Layer 10 of a small transformer language model trained on English Wikipedia (16 layers, counted from 0, width 64).
A neuron adds its activation times its output weights to the MLP's output. To switch it off is to set its activation to zero at one token and run the rest of the model.

Output weights of the MLP neurons that the questions are about. A number n stands for n times 0.0013.
n8: 16 -5 76 -174 -12 20 43 54 -12 -108 -28 -40 66 122 69 54 -162 -100 -135 -78 -57 14 -131 -2 64 -52 -38 12 -43 -63 47 -120 -3 -26 46 -85 -48 -33 160 97 -69 61 48 57 -53 159 70 -34 73 -151 32 -13 -136 -52 -25 51 -11 -34 9 98 23 7 70 177
n11: -108 -87 -162 -242 96 -201 215 -93 -172 13 -57 -20 -61 -175 -96 -98 253 36 101 26 -121 -107 -330 -122 137 55 -86 180 37 -9 -113 -72 -104 -48 57 -78 -88 55 -35 66 15 -48 23 -149 -71 -12 53 48 40 -148 -165 60 98 -157 -26 245 91 5 15 -41 60 -25 -49 -29
n12: -52 66 -134 118 249 -124 -322 -16 19 -17 -4 -13 -87 6 43 -187 60 92 -41 30 56 -112 -6 -23 320 -51 85 128 186 74 88 -30 53 46 3 107 -101 -43 -165 -1 -74 -117 135 -84 -48 38 -41 66 48 82 -51 87 81 -97 94 52 -113 -85 148 47 -143 -44 41 85
n18: -52 -58 5 85 -188 16 86 -7 25 -17 89 46 60 61 -121 74 70 57 14 11 87 -122 53 62 -14 87 -65 -109 -247 111 135 -133 55 -239 153 15 -74 114 -133 102 210 222 13 -41 47 -22 -95 -75 27 76 -100 -26 50 -2 40 292 248 183 27 -90 27 14 18 4
n30: -132 218 94 95 -47 3 -186 41 -70 -68 -82 93 203 -62 5 58 77 -61 -222 -19 31 48 119 136 -186 -34 36 -68 -12 75 -73 0 -18 -62 91 4 -120 -83 -189 76 -145 -98 -48 -46 -90 85 -135 -107 -20 -76 -34 -211 -42 129 137 -114 199 33 -181 -63 -6 46 -222 157
n32: -35 77 63 249 -176 101 92 -118 -69 -99 84 -35 -115 -84 -109 -126 70 -41 -31 -259 1 67 115 -88 -106 -3 77 140 -130 20 -71 -78 -114 57 306 89 81 -16 -66 80 -165 34 68 -1 85 -32 -191 42 69 -74 -28 24 8 133 69 129 -163 -119 45 142 47 28 -42 -85
n36: 27 -6 5 -58 3 -167 246 110 -32 -125 36 -82 -225 9 181 -322 73 -79 55 133 -127 92 -168 -33 138 38 90 -30 -70 133 -175 -9 146 20 -34 -112 -84 -46 -294 245 -67 -174 -4 -71 -180 -89 -30 106 75 89 -111 149 41 177 2 -137 -104 -30 -56 87 54 61 1 -70
n47: 43 -29 215 459 46 -70 38 -99 -73 197 -7 150 97 -28 -41 44 -107 -110 -36 -53 -12 66 -204 230 -343 22 58 45 111 -19 -102 -16 49 -133 -49 22 -116 -55 -72 -94 81 7 -153 -91 -57 -101 3 77 32 27 -31 -79 -83 -3 44 -91 82 42 5 -127 -40 19 5 -60
n58: 20 -16 -99 -54 -120 23 150 43 7 -48 2 -63 -86 -30 -6 66 56 41 -52 13 -82 0 73 -55 21 23 -35 -5 56 10 45 44 90 119 -99 -18 -6 105 -53 60 -18 17 12 39 -15 -28 -36 102 -63 18 22 -125 19 45 -22 -87 -102 6 -96 42 -8 -54 -34 -74
n59: -19 15 -180 243 19 259 -41 40 -212 -17 130 -59 -57 27 108 -19 63 -48 123 -50 43 -70 -281 42 -118 33 57 -20 -47 29 -157 7 22 27 202 -59 59 -71 -80 -132 60 57 -25 -60 -224 64 88 36 -54 -73 -5 -44 128 -59 189 -74 164 -163 -202 -96 11 54 83 -86
n76: 7 -1 -223 40 100 9 37 -52 -91 40 -22 66 -63 32 -12 -133 -7 -1 -71 136 -40 -60 -74 -133 -11 -31 7 -131 147 166 43 15 -1 64 -42 33 -85 46 -18 -31 -33 -173 149 -121 38 -33 28 104 -22 137 17 75 -31 -148 -73 -177 -8 29 29 -16 -132 26 -53 -149
n91: -50 10 -123 -132 -83 70 -17 20 39 -130 10 -121 83 13 -3 70 19 23 -84 -37 -1 -41 -67 -65 -102 1 41 52 -128 -16 0 -47 35 -4 -122 -19 -38 44 19 40 39 -14 58 16 130 154 91 50 -29 -15 23 -16 -22 -19 -53 89 -7 -33 4 9 106 51 113 -1
n95: 125 -26 37 -2 -30 -139 -160 1 -41 -11 33 -181 145 -36 -31 9 51 37 -58 158 -17 1 -138 -57 -69 31 -5 -78 -134 90 -63 6 -81 -23 -48 -133 0 -51 -29 -73 -48 120 13 -4 208 139 -9 17 122 9 -92 -33 -19 -63 -22 -24 43 59 -68 -74 78 102 -93 -13
n105: -140 26 34 -173 28 105 131 1 40 79 -224 -80 30 118 120 -10 76 -76 120 -97 -226 97 -110 -10 76 165 -32 183 28 -163 -115 -9 82 -188 -131 -32 148 -51 -80 -173 -6 -69 -9 -33 -60 28 83 107 65 -30 1 8 -43 -50 -72 9 -29 -107 113 -163 70 16 119 8
n111: 6 -114 -187 -289 170 3 -41 -96 -169 19 -59 -46 82 158 -61 -146 -30 168 44 38 180 41 242 -153 208 64 99 186 89 2 96 8 149 60 124 231 -71 13 -28 -56 -242 36 119 271 -117 66 162 104 -139 -150 -133 39 -30 -54 149 -126 -12 -62 25 -11 132 -56 82 -102
n117: 158 23 3 -40 12 68 -36 11 -95 -12 -148 -5 -79 -37 -3 -69 -64 319 -91 42 8 23 -166 -8 -221 6 -198 64 138 41 -62 -79 17 -42 69 -214 -14 -13 95 -177 -177 -157 -28 13 -169 24 -55 -175 133 -60 121 8 -1 -162 -80 -56 -159 44 103 37 49 62 -98 94

Each question names a token from some text and the token that comes next. It shows the activations a of the neurons there, in the order above. A number n stands for n times 0.012.

Then comes g, the gradient of the next token's log-probability with respect to the MLP's output, scaled to length 1. A neuron's effect is roughly proportional to its activation times (output weights . g). A number n stands for n times 0.00099.

"ing", then " with"
a: -14 -13 -1 0 -2 -12 0 7 -10 -12 -1 79 149 71 -12 -10
g: -89 151 39 -58 19 223 13 -17 231 97 15 90 -80 -102 47 -99 111 107 -96 -168 24 -55 299 -71 35 34 92 -42 -47 -117 45 -147 -88 30 -156 -75 -112 -201 -96 -196 -160 -140 5 2 7 -126 110 63 -291 -217 148 -275 118 87 -8 174 -41 -11 92 -250 -143 154 -74 -51
Which neuron, switched off, raises the next token's probability most? n95

"ult", then "i"
a: 88 -11 -11 -10 -3 -10 0 -14 28 5 -2 177 -14 102 0 -7
g: -32 141 216 22 17 35 40 56 -144 111 -78 135 271 -88 290 237 -37 -29 -224 26 90 206 -3 68 -65 -123 76 -193 -101 -128 -53 93 -33 -67 -6 -59 -42 184 39 -10 154 -68 182 88 213 -73 -222 184 70 -66 17 86 65 -59 -105 -47 25 -192 49 67 -38 7 311 173
Which two neurons, each switched off alone, lower its probability most, in order? n91, n8

"le", then " District"
a: -11 0 76 37 -14 -7 17 50 21 -14 30 210 20 -13 -8 161
g: -126 12 68 154 -38 26 -126 -147 -96 -88 -305 -55 90 -248 -113 130 -204 123 -127 -30 -25 -270 -82 -43 -4 -59 212 5 11 -74 -68 122 -159 -216 5 109 36 -162 -21 85 -217 69 -18 149 -198 -114 -285 -6 4 137 67 1 136 -9 183 -125 -53 -45 121 -99 112 100 115 111
Switching off which neuron hurts the next token most? n117

" in", then "st"
a: -9 3 -5 -6 -14 -14 -5 331 -11 -13 0 -5 72 -6 -14 -9
g: -49 54 -45 37 -76 -162 -29 19 -14 -58 90 -149 -114 171 -151 130 41 45 -37 -1 -32 105 101 22 -4 -61 -11 -47 -12 159 314 -171 -54 75 266 -189 1 127 -161 -98 -176 -48 -51 -118 104 118 -167 -117 242 57 -2 155 6 -399 79 -13 -27 11 54 -2 -209 -290 -56 73
Which neuron, switched off, raises the next token's probability most? n47

" from", then " the"
a: -4 11 -3 -4 -14 -9 -1 364 -10 -14 -1 -12 70 -2 -10 -4
g: 66 -77 -213 -176 -290 -89 -1 -74 -107 70 110 107 0 -63 -160 -12 9 50 14 -172 97 -10 -73 -64 -29 -15 -26 29 -200 141 -86 -79 44 -32 95 -118 -158 -65 -397 243 -106 89 -89 -235 -173 174 -210 -102 184 -92 126 -22 -5 95 65 156 106 40 -36 -77 -172 40 -149 -40
Switching off which neuron hurts the next token most? n95

"ical", then " do"
a: -13 0 -14 -8 21 16 5 171 -6 162 -14 -4 -13 -14 0 -9
g: -16 124 153 -60 33 139 -35 170 10 -224 156 -60 -144 240 -40 25 -19 -259 -18 37 56 -165 -32 -3 58 -50 57 121 -90 46 67 -109 -304 -8 -90 97 70 195 -189 -79 -82 179 -106 -137 -138 -85 139 241 -41 -118 -204 -20 167 -29 -138 240 -9 -158 1 84 114 -197 40 -39
Which neuron, switched off, raises the next token's probability most? n47

" B", then "y"
a: -14 -13 -13 0 0 -5 -2 -1 204 -5 -2 45 -14 -12 -7 0
g: 60 -213 141 -1 -77 -236 3 -338 -93 -46 -93 119 -210 -149 242 -39 -60 107 -8 -66 -90 78 -255 -95 -117 -154 -85 117 -85 -84 38 -13 47 58 95 139 -45 -14 -13 -241 -98 -15 103 91 -152 36 -33 169 -86 -94 25 -71 -33 -101 10 18 -220 -197 107 -77 -199 -75 12 -270
Switching off which neuron hurts the next token most? n58

"ba", then "s"
a: -3 39 20 71 -1 -6 -10 -11 -2 -8 38 -14 -3 0 5 -8
g: 75 134 -71 -185 99 -135 -165 -18 66 -214 -57 105 181 -40 12 124 114 -20 99 -131 -211 319 -121 14 -115 -176 148 261 48 106 -23 48 215 -79 16 -88 3 115 -66 -109 -41 68 207 -12 11 -30 23 -5 49 83 -75 41 -109 -28 30 -75 308 -29 254 7 -96 39 -286 79
Which neuron, switched off, raises the next token's probability most? n18

"st", then " F"
a: -10 0 90 -5 -4 14 -12 26 133 8 -12 239 -5 -12 0 71
g: 2 -78 -58 -44 -316 -124 -9 1 -47 -253 -83 38 140 -82 -157 -27 219 -137 148 -80 -14 76 28 103 158 189 17 -67 34 -23 101 146 -217 106 -157 -104 170 -25 128 -184 202 84 36 -116 -149 -14 -80 -133 -310 -68 20 56 238 -22 -41 -66 -25 -22 206 115 174 -30 66 -116
Which two neurons, each switched off alone, lower its probability most, in order? n58, n91

"el", then "d"
a: 326 0 28 -1 -5 -2 3 -14 -8 -4 34 339 27 -14 -14 127
g: -15 -6 -96 8 -154 95 99 215 136 42 16 -45 -59 54 -246 -190 -46 -202 101 95 132 -115 -139 -49 111 -117 -72 28 -102 -81 304 186 85 136 -51 201 -194 45 -139 -56 56 96 -126 13 -30 206 143 177 174 -7 34 269 -110 20 140 23 131 191 98 51 95 -26 154 -127
Which neuron, switched off, raises the next token's probability most? n117

"ru", then "led"
a: -14 -9 -14 139 -5 -8 -10 38 7 -5 1 -12 -3 -1 -7 -4
g: 217 29 -70 28 -68 252 -46 -7 -70 144 27 36 -87 193 -1 -288 58 19 101 -214 38 -134 -67 -90 24 -191 -268 -127 -66 119 -89 -264 132 -142 24 77 13 46 -41 -4 207 20 -172 24 47 255 -216 -236 16 -107 81 -95 -26 -9 160 -136 -4 119 -76 -66 -50 24 -134 142
Switching off which neuron hurts the next token most? n18

" un", then "it"
a: -3 -12 -12 -7 -14 234 0 122 90 -4 -9 5 -9 39 -2 -1
g: -59 156 88 -90 45 -76 -111 89 -43 68 101 100 12 24 8 -83 119 13 -81 38 188 -187 156 -113 -102 95 279 106 -15 73 286 42 0 -18 21 294 115 -111 75 -178 61 -8 68 37 48 198 -125 154 -153 6 152 119 12 -186 -69 -200 142 -73 -252 -72 -72 241 -157 155
Switching off which neuron hurts the next token most? n11

"na", then "ca"
a: 247 -8 -11 37 -12 -4 -6 -8 109 -6 -14 397 58 -8 -14 -5
g: 28 24 5 -19 68 28 57 12 -1 -254 -32 -34 -72 -49 -44 74 281 -6 -154 30 -162 -124 -277 37 -30 -124 80 -94 119 -159 -96 34 -199 -115 82 -50 -42 115 151 -17 -261 -42 142 78 37 -115 -206 -22 58 11 -97 -163 120 75 -228 138 221 -54 -26 75 188 -240 -175 240
Which two neurons, each switched off alone, lower its probability most, in order? n8, n91

" by", then " his"
a: -11 25 -3 -11 -7 -13 -12 412 -11 -11 -4 -13 35 -1 -12 -8
g: 177 -77 -197 -2 135 216 78 -120 -19 151 64 17 -13 -117 -33 118 36 42 -7 91 -116 75 108 -10 48 -51 -300 90 -12 83 -115 -96 202 0 -56 68 19 -129 68 -158 -16 280 -47 18 103 83 -38 -68 176 -88 -149 33 189 325 -38 -310 116 225 -160 141 -72 41 -88 -62
Switching off which neuron hurts the next token most? n95

" ", then "tro"
a: 61 -1 -6 0 5 31 -12 -14 33 -4 -3 52 29 -12 -10 54
g: -154 2 58 -117 -203 127 -3 -1 30 -176 14 61 55 -114 151 -193 34 -85 59 38 -7 -46 -204 11 7 -217 26 140 -150 88 -316 -50 -189 -117 45 -145 -46 104 213 -200 164 -112 36 -18 -51 241 -59 87 82 63 -189 -68 136 -38 -301 -175 169 -35 178 -46 -27 20 -107 42
Switching off which neuron hurts the next token most? n117

"ies", then " in"
a: -11 0 -9 -1 -8 -5 -6 11 177 -14 11 158 -14 25 20 -11
g: -192 41 -138 38 -38 69 -90 -97 302 92 -44 -11 -144 37 -18 71 21 11 -168 -263 20 94 72 -145 60 -106 112 268 113 -161 -83 21 173 -204 -180 309 65 -171 -46 -16 -184 5 -106 136 73 -20 -109 -143 32 -60 -43 125 -45 85 78 -151 -135 -74 -64 -17 -28 -207 14 247
Switching off which neuron hurts the next token most? n105

" he", then "ard"
a: -14 -10 -10 6 0 -3 114 224 -11 -11 11 -14 -5 0 -3 -3
g: -94 19 -80 -5 53 -97 -138 -197 172 93 -23 -95 -212 219 -219 -13 26 105 -35 135 -16 -14 116 47 -131 -45 108 29 32 33 151 4 29 -32 199 -173 -268 99 185 239 137 -31 -122 -142 -219 108 -103 -74 98 43 42 -228 -62 -46 99 6 209 58 -86 119 -219 208 -85 137
Which neuron, switched off, raises the next token's probability most? n36

"b", then "serve"
a: -9 -13 59 -13 -5 -14 -10 -14 -8 0 0 -14 -10 -14 -2 -2
g: 124 61 -190 112 -68 176 2 -87 -265 -2 -7 -109 221 -39 -135 -193 -47 -200 -83 91 136 -78 75 -340 64 82 -131 -129 -82 -129 -71 -81 -123 164 -55 1 -171 140 215 -2 -98 -12 127 -61 76 102 44 -24 23 -25 134 45 300 -73 136 174 -213 24 48 -166 57 4 -16 -72
Which neuron, switched off, raises the next token's probability most? n32

"z", then "ar"
a: 302 -10 49 -13 -11 -2 -7 -8 4 -11 -2 250 18 -11 -1 -11
g: 129 -304 -115 90 169 31 -102 16 -34 -58 -218 -112 -96 129 -79 126 -126 -32 117 51 43 -66 -83 -157 -60 54 11 81 145 153 -191 6 -26 -79 54 -273 44 27 -4 169 -31 81 -108 -84 157 -247 137 26 4 -171 -54 -170 -31 39 173 -53 40 18 -37 -407 53 238 9 -29
Switching off which neuron hurts the next token most? n95

"ri", then "va"
a: 28 -14 0 -12 2 -3 223 -2 -13 -8 -3 69 -12 -10 3 -2
g: 129 -139 168 33 222 136 -91 371 -77 -15 121 130 91 128 64 22 -41 25 -63 -121 62 -126 -38 81 15 12 148 46 35 -174 -251 -68 -235 1 42 -16 7 -85 161 128 -23 -39 99 257 -54 -37 92 -72 -138 118 -180 -13 131 -161 -74 -44 163 33 -237 141 213 -129 -13 132
Switching off which neuron hurts the next token most? n8

".", then " This"
a: -5 -7 -6 10 -14 159 -1 290 4 -6 -12 -14 2 -14 -12 -4
g: -221 -73 11 5 104 -226 -51 -75 -41 -59 -9 150 -103 -39 207 -33 -201 -181 -224 -62 48 -124 78 -213 -11 98 -186 1 -55 47 -318 -188 35 175 -1 63 93 224 -152 161 -117 0 77 -304 112 -50 88 -126 124 -27 97 -94 -58 42 144 -5 -158 -25 -27 42 131 -38 -148 -80
Switching off which neuron hurts the next token most? n32

"ate", then " Ju"
a: -14 -3 -14 -8 -12 11 -1 145 165 -13 -14 52 -13 24 -1 -8
g: 4 0 283 -26 -42 -13 151 -240 -82 42 -154 133 -46 -221 -167 -18 5 -51 -2 32 31 -165 6 -19 31 266 -134 38 106 68 66 50 -191 -1 -126 -8 102 -35 114 84 -1 280 230 -37 89 79 -62 -34 -94 -47 -127 125 96 -27 -139 -45 177 183 -179 115 109 260 285 34
Which neuron, switched off, raises the next token's probability most? n58

" se", then "arch"
a: -14 -1 -14 33 -2 0 30 139 39 -11 141 13 0 -1 -7 -4
g: 49 83 -53 47 23 -205 -65 -151 11 70 -61 -189 -164 67 36 -297 -155 -86 -91 -104 -59 -237 -2 -7 -161 139 128 -33 23 91 -17 69 -114 -82 108 64 -139 -213 233 149 78 -53 -43 52 10 310 -171 20 -68 -21 -117 -41 -85 254 -103 106 -57 88 -218 280 6 54 43 -112
Switching off which neuron hurts the next token most? n36

"able", then " se"
a: -14 -1 7 -12 -13 -13 -8 196 76 111 75 41 -10 -14 -1 -14
g: -15 -257 24 76 16 157 -96 -4 -70 -136 -72 -139 -149 -34 -185 38 203 32 285 100 -36 -16 -72 101 127 -62 177 -58 37 43 -158 -167 -49 -185 -159 118 141 170 77 -64 -164 290 -71 -26 -97 -235 -145 20 -97 -102 7 11 153 52 -71 1 65 -122 45 115 23 -312 153 -35
Switching off which neuron hurts the next token most? n59

" ", then "act"
a: -14 -14 9 0 -14 75 -14 18 -1 -2 19 -14 12 -14 -13 4
g: -42 -157 -37 -5 -138 -169 -195 87 -80 54 -37 -46 -113 -171 -106 35 -12 -73 6 -142 188 -36 241 92 122 122 -177 -211 177 -212 -81 -281 -102 -32 -37 -136 -79 -150 113 65 180 -16 293 -60 104 44 -92 -71 150 98 107 -156 6 -209 -42 -133 99 -180 -65 24 53 105 -126 41
Switching off which neuron hurts the next token most? n36

" and", then " an"
a: -12 -11 -3 -5 -9 -2 -14 348 15 8 -6 -14 8 -1 -14 -9
g: 28 242 -159 -21 -179 -222 -8 -102 -58 -130 78 130 -40 -70 -117 -185 29 72 12 -33 207 144 -76 32 55 -305 -26 79 70 113 -29 168 102 -58 -49 40 10 -200 -202 -3 53 -225 77 21 -201 104 -115 -157 151 -25 237 90 -54 0 43 39 208 97 149 141 169 184 -19 -141
Which neuron, switched off, raises the next token's probability most? n47

"s", then " R"
a: 8 0 43 0 -2 -14 -4 103 153 -8 10 -10 -12 14 -4 -11
g: -56 -29 123 19 -154 42 70 159 -62 -111 47 120 315 -116 -147 -46 -42 31 255 -34 80 135 208 88 93 68 126 0 99 78 -19 26 101 -90 -146 -54 -138 241 222 -172 261 -59 -26 61 12 241 -34 -231 -225 163 -60 -83 -32 -24 -78 -122 -31 193 58 60 114 -85 120 -93
Which neuron, switched off, raises the next token's probability most? n12

"r", then "ent"
a: -8 -13 -3 -9 -4 -3 -14 -11 22 -3 -12 -14 -11 -5 -4 -2
g: 100 -34 88 -35 -7 -37 -130 101 -6 131 82 -49 -132 49 -9 70 123 82 -37 105 232 -24 -155 300 52 -197 -277 -25 -95 59 92 -237 -134 -67 -201 -127 49 2 -167 153 164 203 22 55 158 106 60 218 -60 -93 -164 2 -106 242 -32 -44 170 -85 -107 -3 103 -51 74 228
Switching off which neuron hurts the next token most? n76

"ia", then "."
a: 59 0 73 -10 -10 -9 -7 -14 98 -4 98 105 -12 -12 -10 -13
g: -126 -23 -3 231 -42 -79 -31 -41 11 230 175 -21 47 15 22 169 -219 328 -54 -121 -128 43 -5 -218 65 74 0 -19 -4 320 107 -143 65 179 -176 131 -118 -176 -98 -138 -72 -30 -304 -50 3 80 140 -141 -16 -152 -164 -28 -8 -13 62 15 23 -113 77 127 -60 102 -167 53
Switching off which neuron hurts the next token most? n12

"up", then "re"
a: 40 -11 0 -4 -1 0 0 82 10 -9 -7 -11 -12 13 77 -2
g: 15 210 -89 -159 -106 158 -20 -153 86 -57 -10 158 -41 -88 -256 -180 167 -96 3 12 -95 24 83 44 -181 6 12 146 -58 271 -144 -22 108 61 120 -42 144 40 72 -122 -153 330 -92 7 -157 -140 188 -62 -177 109 -31 -98 -214 97 145 -124 -29 61 -238 11 -20 -69 61 138
Switching off which neuron hurts the next token most? n111

"act", then "iv"
a: -6 -2 -7 -1 -10 -1 0 227 95 42 -10 -5 71 -7 -8 0
g: 123 -92 -156 99 109 -61 -14 216 70 -26 -48 -170 -83 174 -135 14 -21 158 -273 9 -236 34 52 139 -145 66 84 151 -49 -132 236 -25 -176 -22 -96 -126 7 -42 -23 39 -31 -99 27 76 13 -269 2 -239 149 105 19 -36 237 -54 184 -204 -91 -134 15 -164 204 119 -50 -101
Switching off which neuron hurts the next token most? n47

"ant", then " of"
a: 38 -2 0 -6 -3 -12 -1 118 66 19 -14 152 47 0 0 -14
g: -43 39 20 11 22 -25 -27 -157 187 26 104 136 332 -170 -66 -234 -46 172 224 -166 -70 154 64 -128 8 145 14 -112 -6 -24 -40 103 -34 1 129 -106 289 92 -107 -97 8 63 110 102 -21 194 -34 159 52 -152 58 -214 -274 -14 53 14 -149 22 -20 -63 -44 -327 4 23
Which neuron, switched off, raises the next token's probability most? n91

"ers", then " "
a: 63 0 -11 0 -14 -14 -10 100 82 -14 -12 34 18 -2 13 -10
g: 157 -104 -1 42 117 107 -79 446 -113 -167 114 -199 -18 63 -1 91 -138 -159 -58 -43 -34 46 -59 -31 69 -131 -22 -180 134 -68 -80 122 179 6 13 126 140 176 -83 8 12 264 -204 -50 -90 157 15 164 -234 -6 -79 50 228 -62 -128 118 -52 -112 -80 -98 -30 -56 14 -161
Switching off which neuron hurts the next token most? n58

" family", then ","
a: 202 -1 3 0 154 15 -1 55 37 -13 -2 109 -14 17 16 -1
g: 76 -82 -133 65 326 85 -27 -130 103 126 23 42 65 -181 33 69 -29 -1 145 111 -62 -261 42 34 -16 -58 -291 -90 -130 -139 -41 -232 -181 141 289 -99 -82 -73 -92 143 -243 -185 60 -118 -4 64 105 96 32 124 36 -94 87 18 92 127 13 278 -75 -1 20 32 -140 -1
Switching off which neuron hurts the next token most? n30

"s", then "our"
a: -12 0 18 0 18 -9 -7 -8 144 -4 25 66 -14 -10 -13 -3
g: -137 333 -16 141 46 63 -181 67 -12 125 -64 92 -35 -244 -180 53 -78 -67 318 -28 99 -66 47 -61 -99 -53 -58 333 -44 -82 71 -130 47 -119 -64 10 4 167 -191 172 93 -62 -105 113 105 76 -108 113 -10 50 -78 122 -78 44 -127 -61 223 -76 -261 124 -127 -8 88 75
Switching off which neuron hurts the next token most? n30

"ru", then "ct"
a: -13 7 -11 241 -9 -4 41 109 -7 -7 84 93 -7 -1 -5 -5
g: -296 -255 157 82 -158 -6 -116 201 -85 38 -28 49 68 -15 50 123 -46 -163 -84 80 -183 -157 108 -20 -60 -53 197 -103 -87 -46 48 76 -247 -97 -182 -119 93 -22 40 42 151 152 103 3 47 40 -90 -68 -76 -204 -150 -134 -212 85 144 -32 145 139 -93 55 231 213 144 -3
Switching off which neuron hurts the next token most? n18

"ular", then " M"
a: 173 -12 55 0 -7 -10 0 146 -13 -1 -11 -6 -9 -7 0 -10
g: -13 -200 107 -34 -310 -189 37 43 -173 10 -82 228 311 -45 -45 28 -43 -75 29 199 10 -115 60 -116 -118 99 50 -95 -9 63 206 13 -92 53 94 -206 23 -174 33 -234 119 -2 106 56 -8 86 221 -131 -214 -12 -124 -90 4 -78 93 -119 -91 247 -40 27 123 73 197 -40
Which neuron, switched off, raises the next token's probability most? n12

"ed", then " post"
a: 10 -1 -14 -8 -2 -14 -2 -12 76 -13 -14 -2 -8 -2 -1 2
g: -144 -87 -51 -122 -99 90 88 152 146 -71 -241 55 -210 51 -27 2 109 49 367 -16 109 218 37 82 139 19 43 33 -34 -74 -369 -22 -171 -27 -168 -107 112 -45 39 -13 -198 96 96 70 48 -170 87 107 24 20 -46 18 114 63 -185 -113 40 -268 -18 163 55 -181 61 47
Switching off which neuron hurts the next token most? n58

"d", then "ic"
a: 90 48 -6 -8 0 -4 0 113 64 -5 -14 -12 -10 45 -14 -12
g: -52 -22 55 202 94 -53 49 -16 165 119 -148 -61 -9 -137 275 157 179 -104 -57 -123 100 41 -50 -17 199 -187 -21 -91 -75 -120 41 87 -87 137 98 6 -59 46 44 -101 213 -66 100 -61 -190 5 -77 -134 311 72 -14 131 -358 153 90 90 -95 -244 56 156 -32 -30 0 154
Switching off which neuron hurts the next token most? n8

"\n", then "\n"
a: -13 -11 -1 6 -14 87 -6 186 33 -2 29 -14 44 -14 -12 -1
g: 134 64 0 -13 -79 240 147 -165 -136 102 106 -151 35 -76 -57 113 15 -90 -26 -190 97 25 14 29 155 155 138 -234 56 24 111 30 -198 -141 -5 125 51 -98 -157 -158 15 -138 71 203 -48 -96 209 5 -215 268 160 -45 124 -50 -134 110 32 149 158 27 148 -13 286 35
Which neuron, switched off, raises the next token's probability most? n95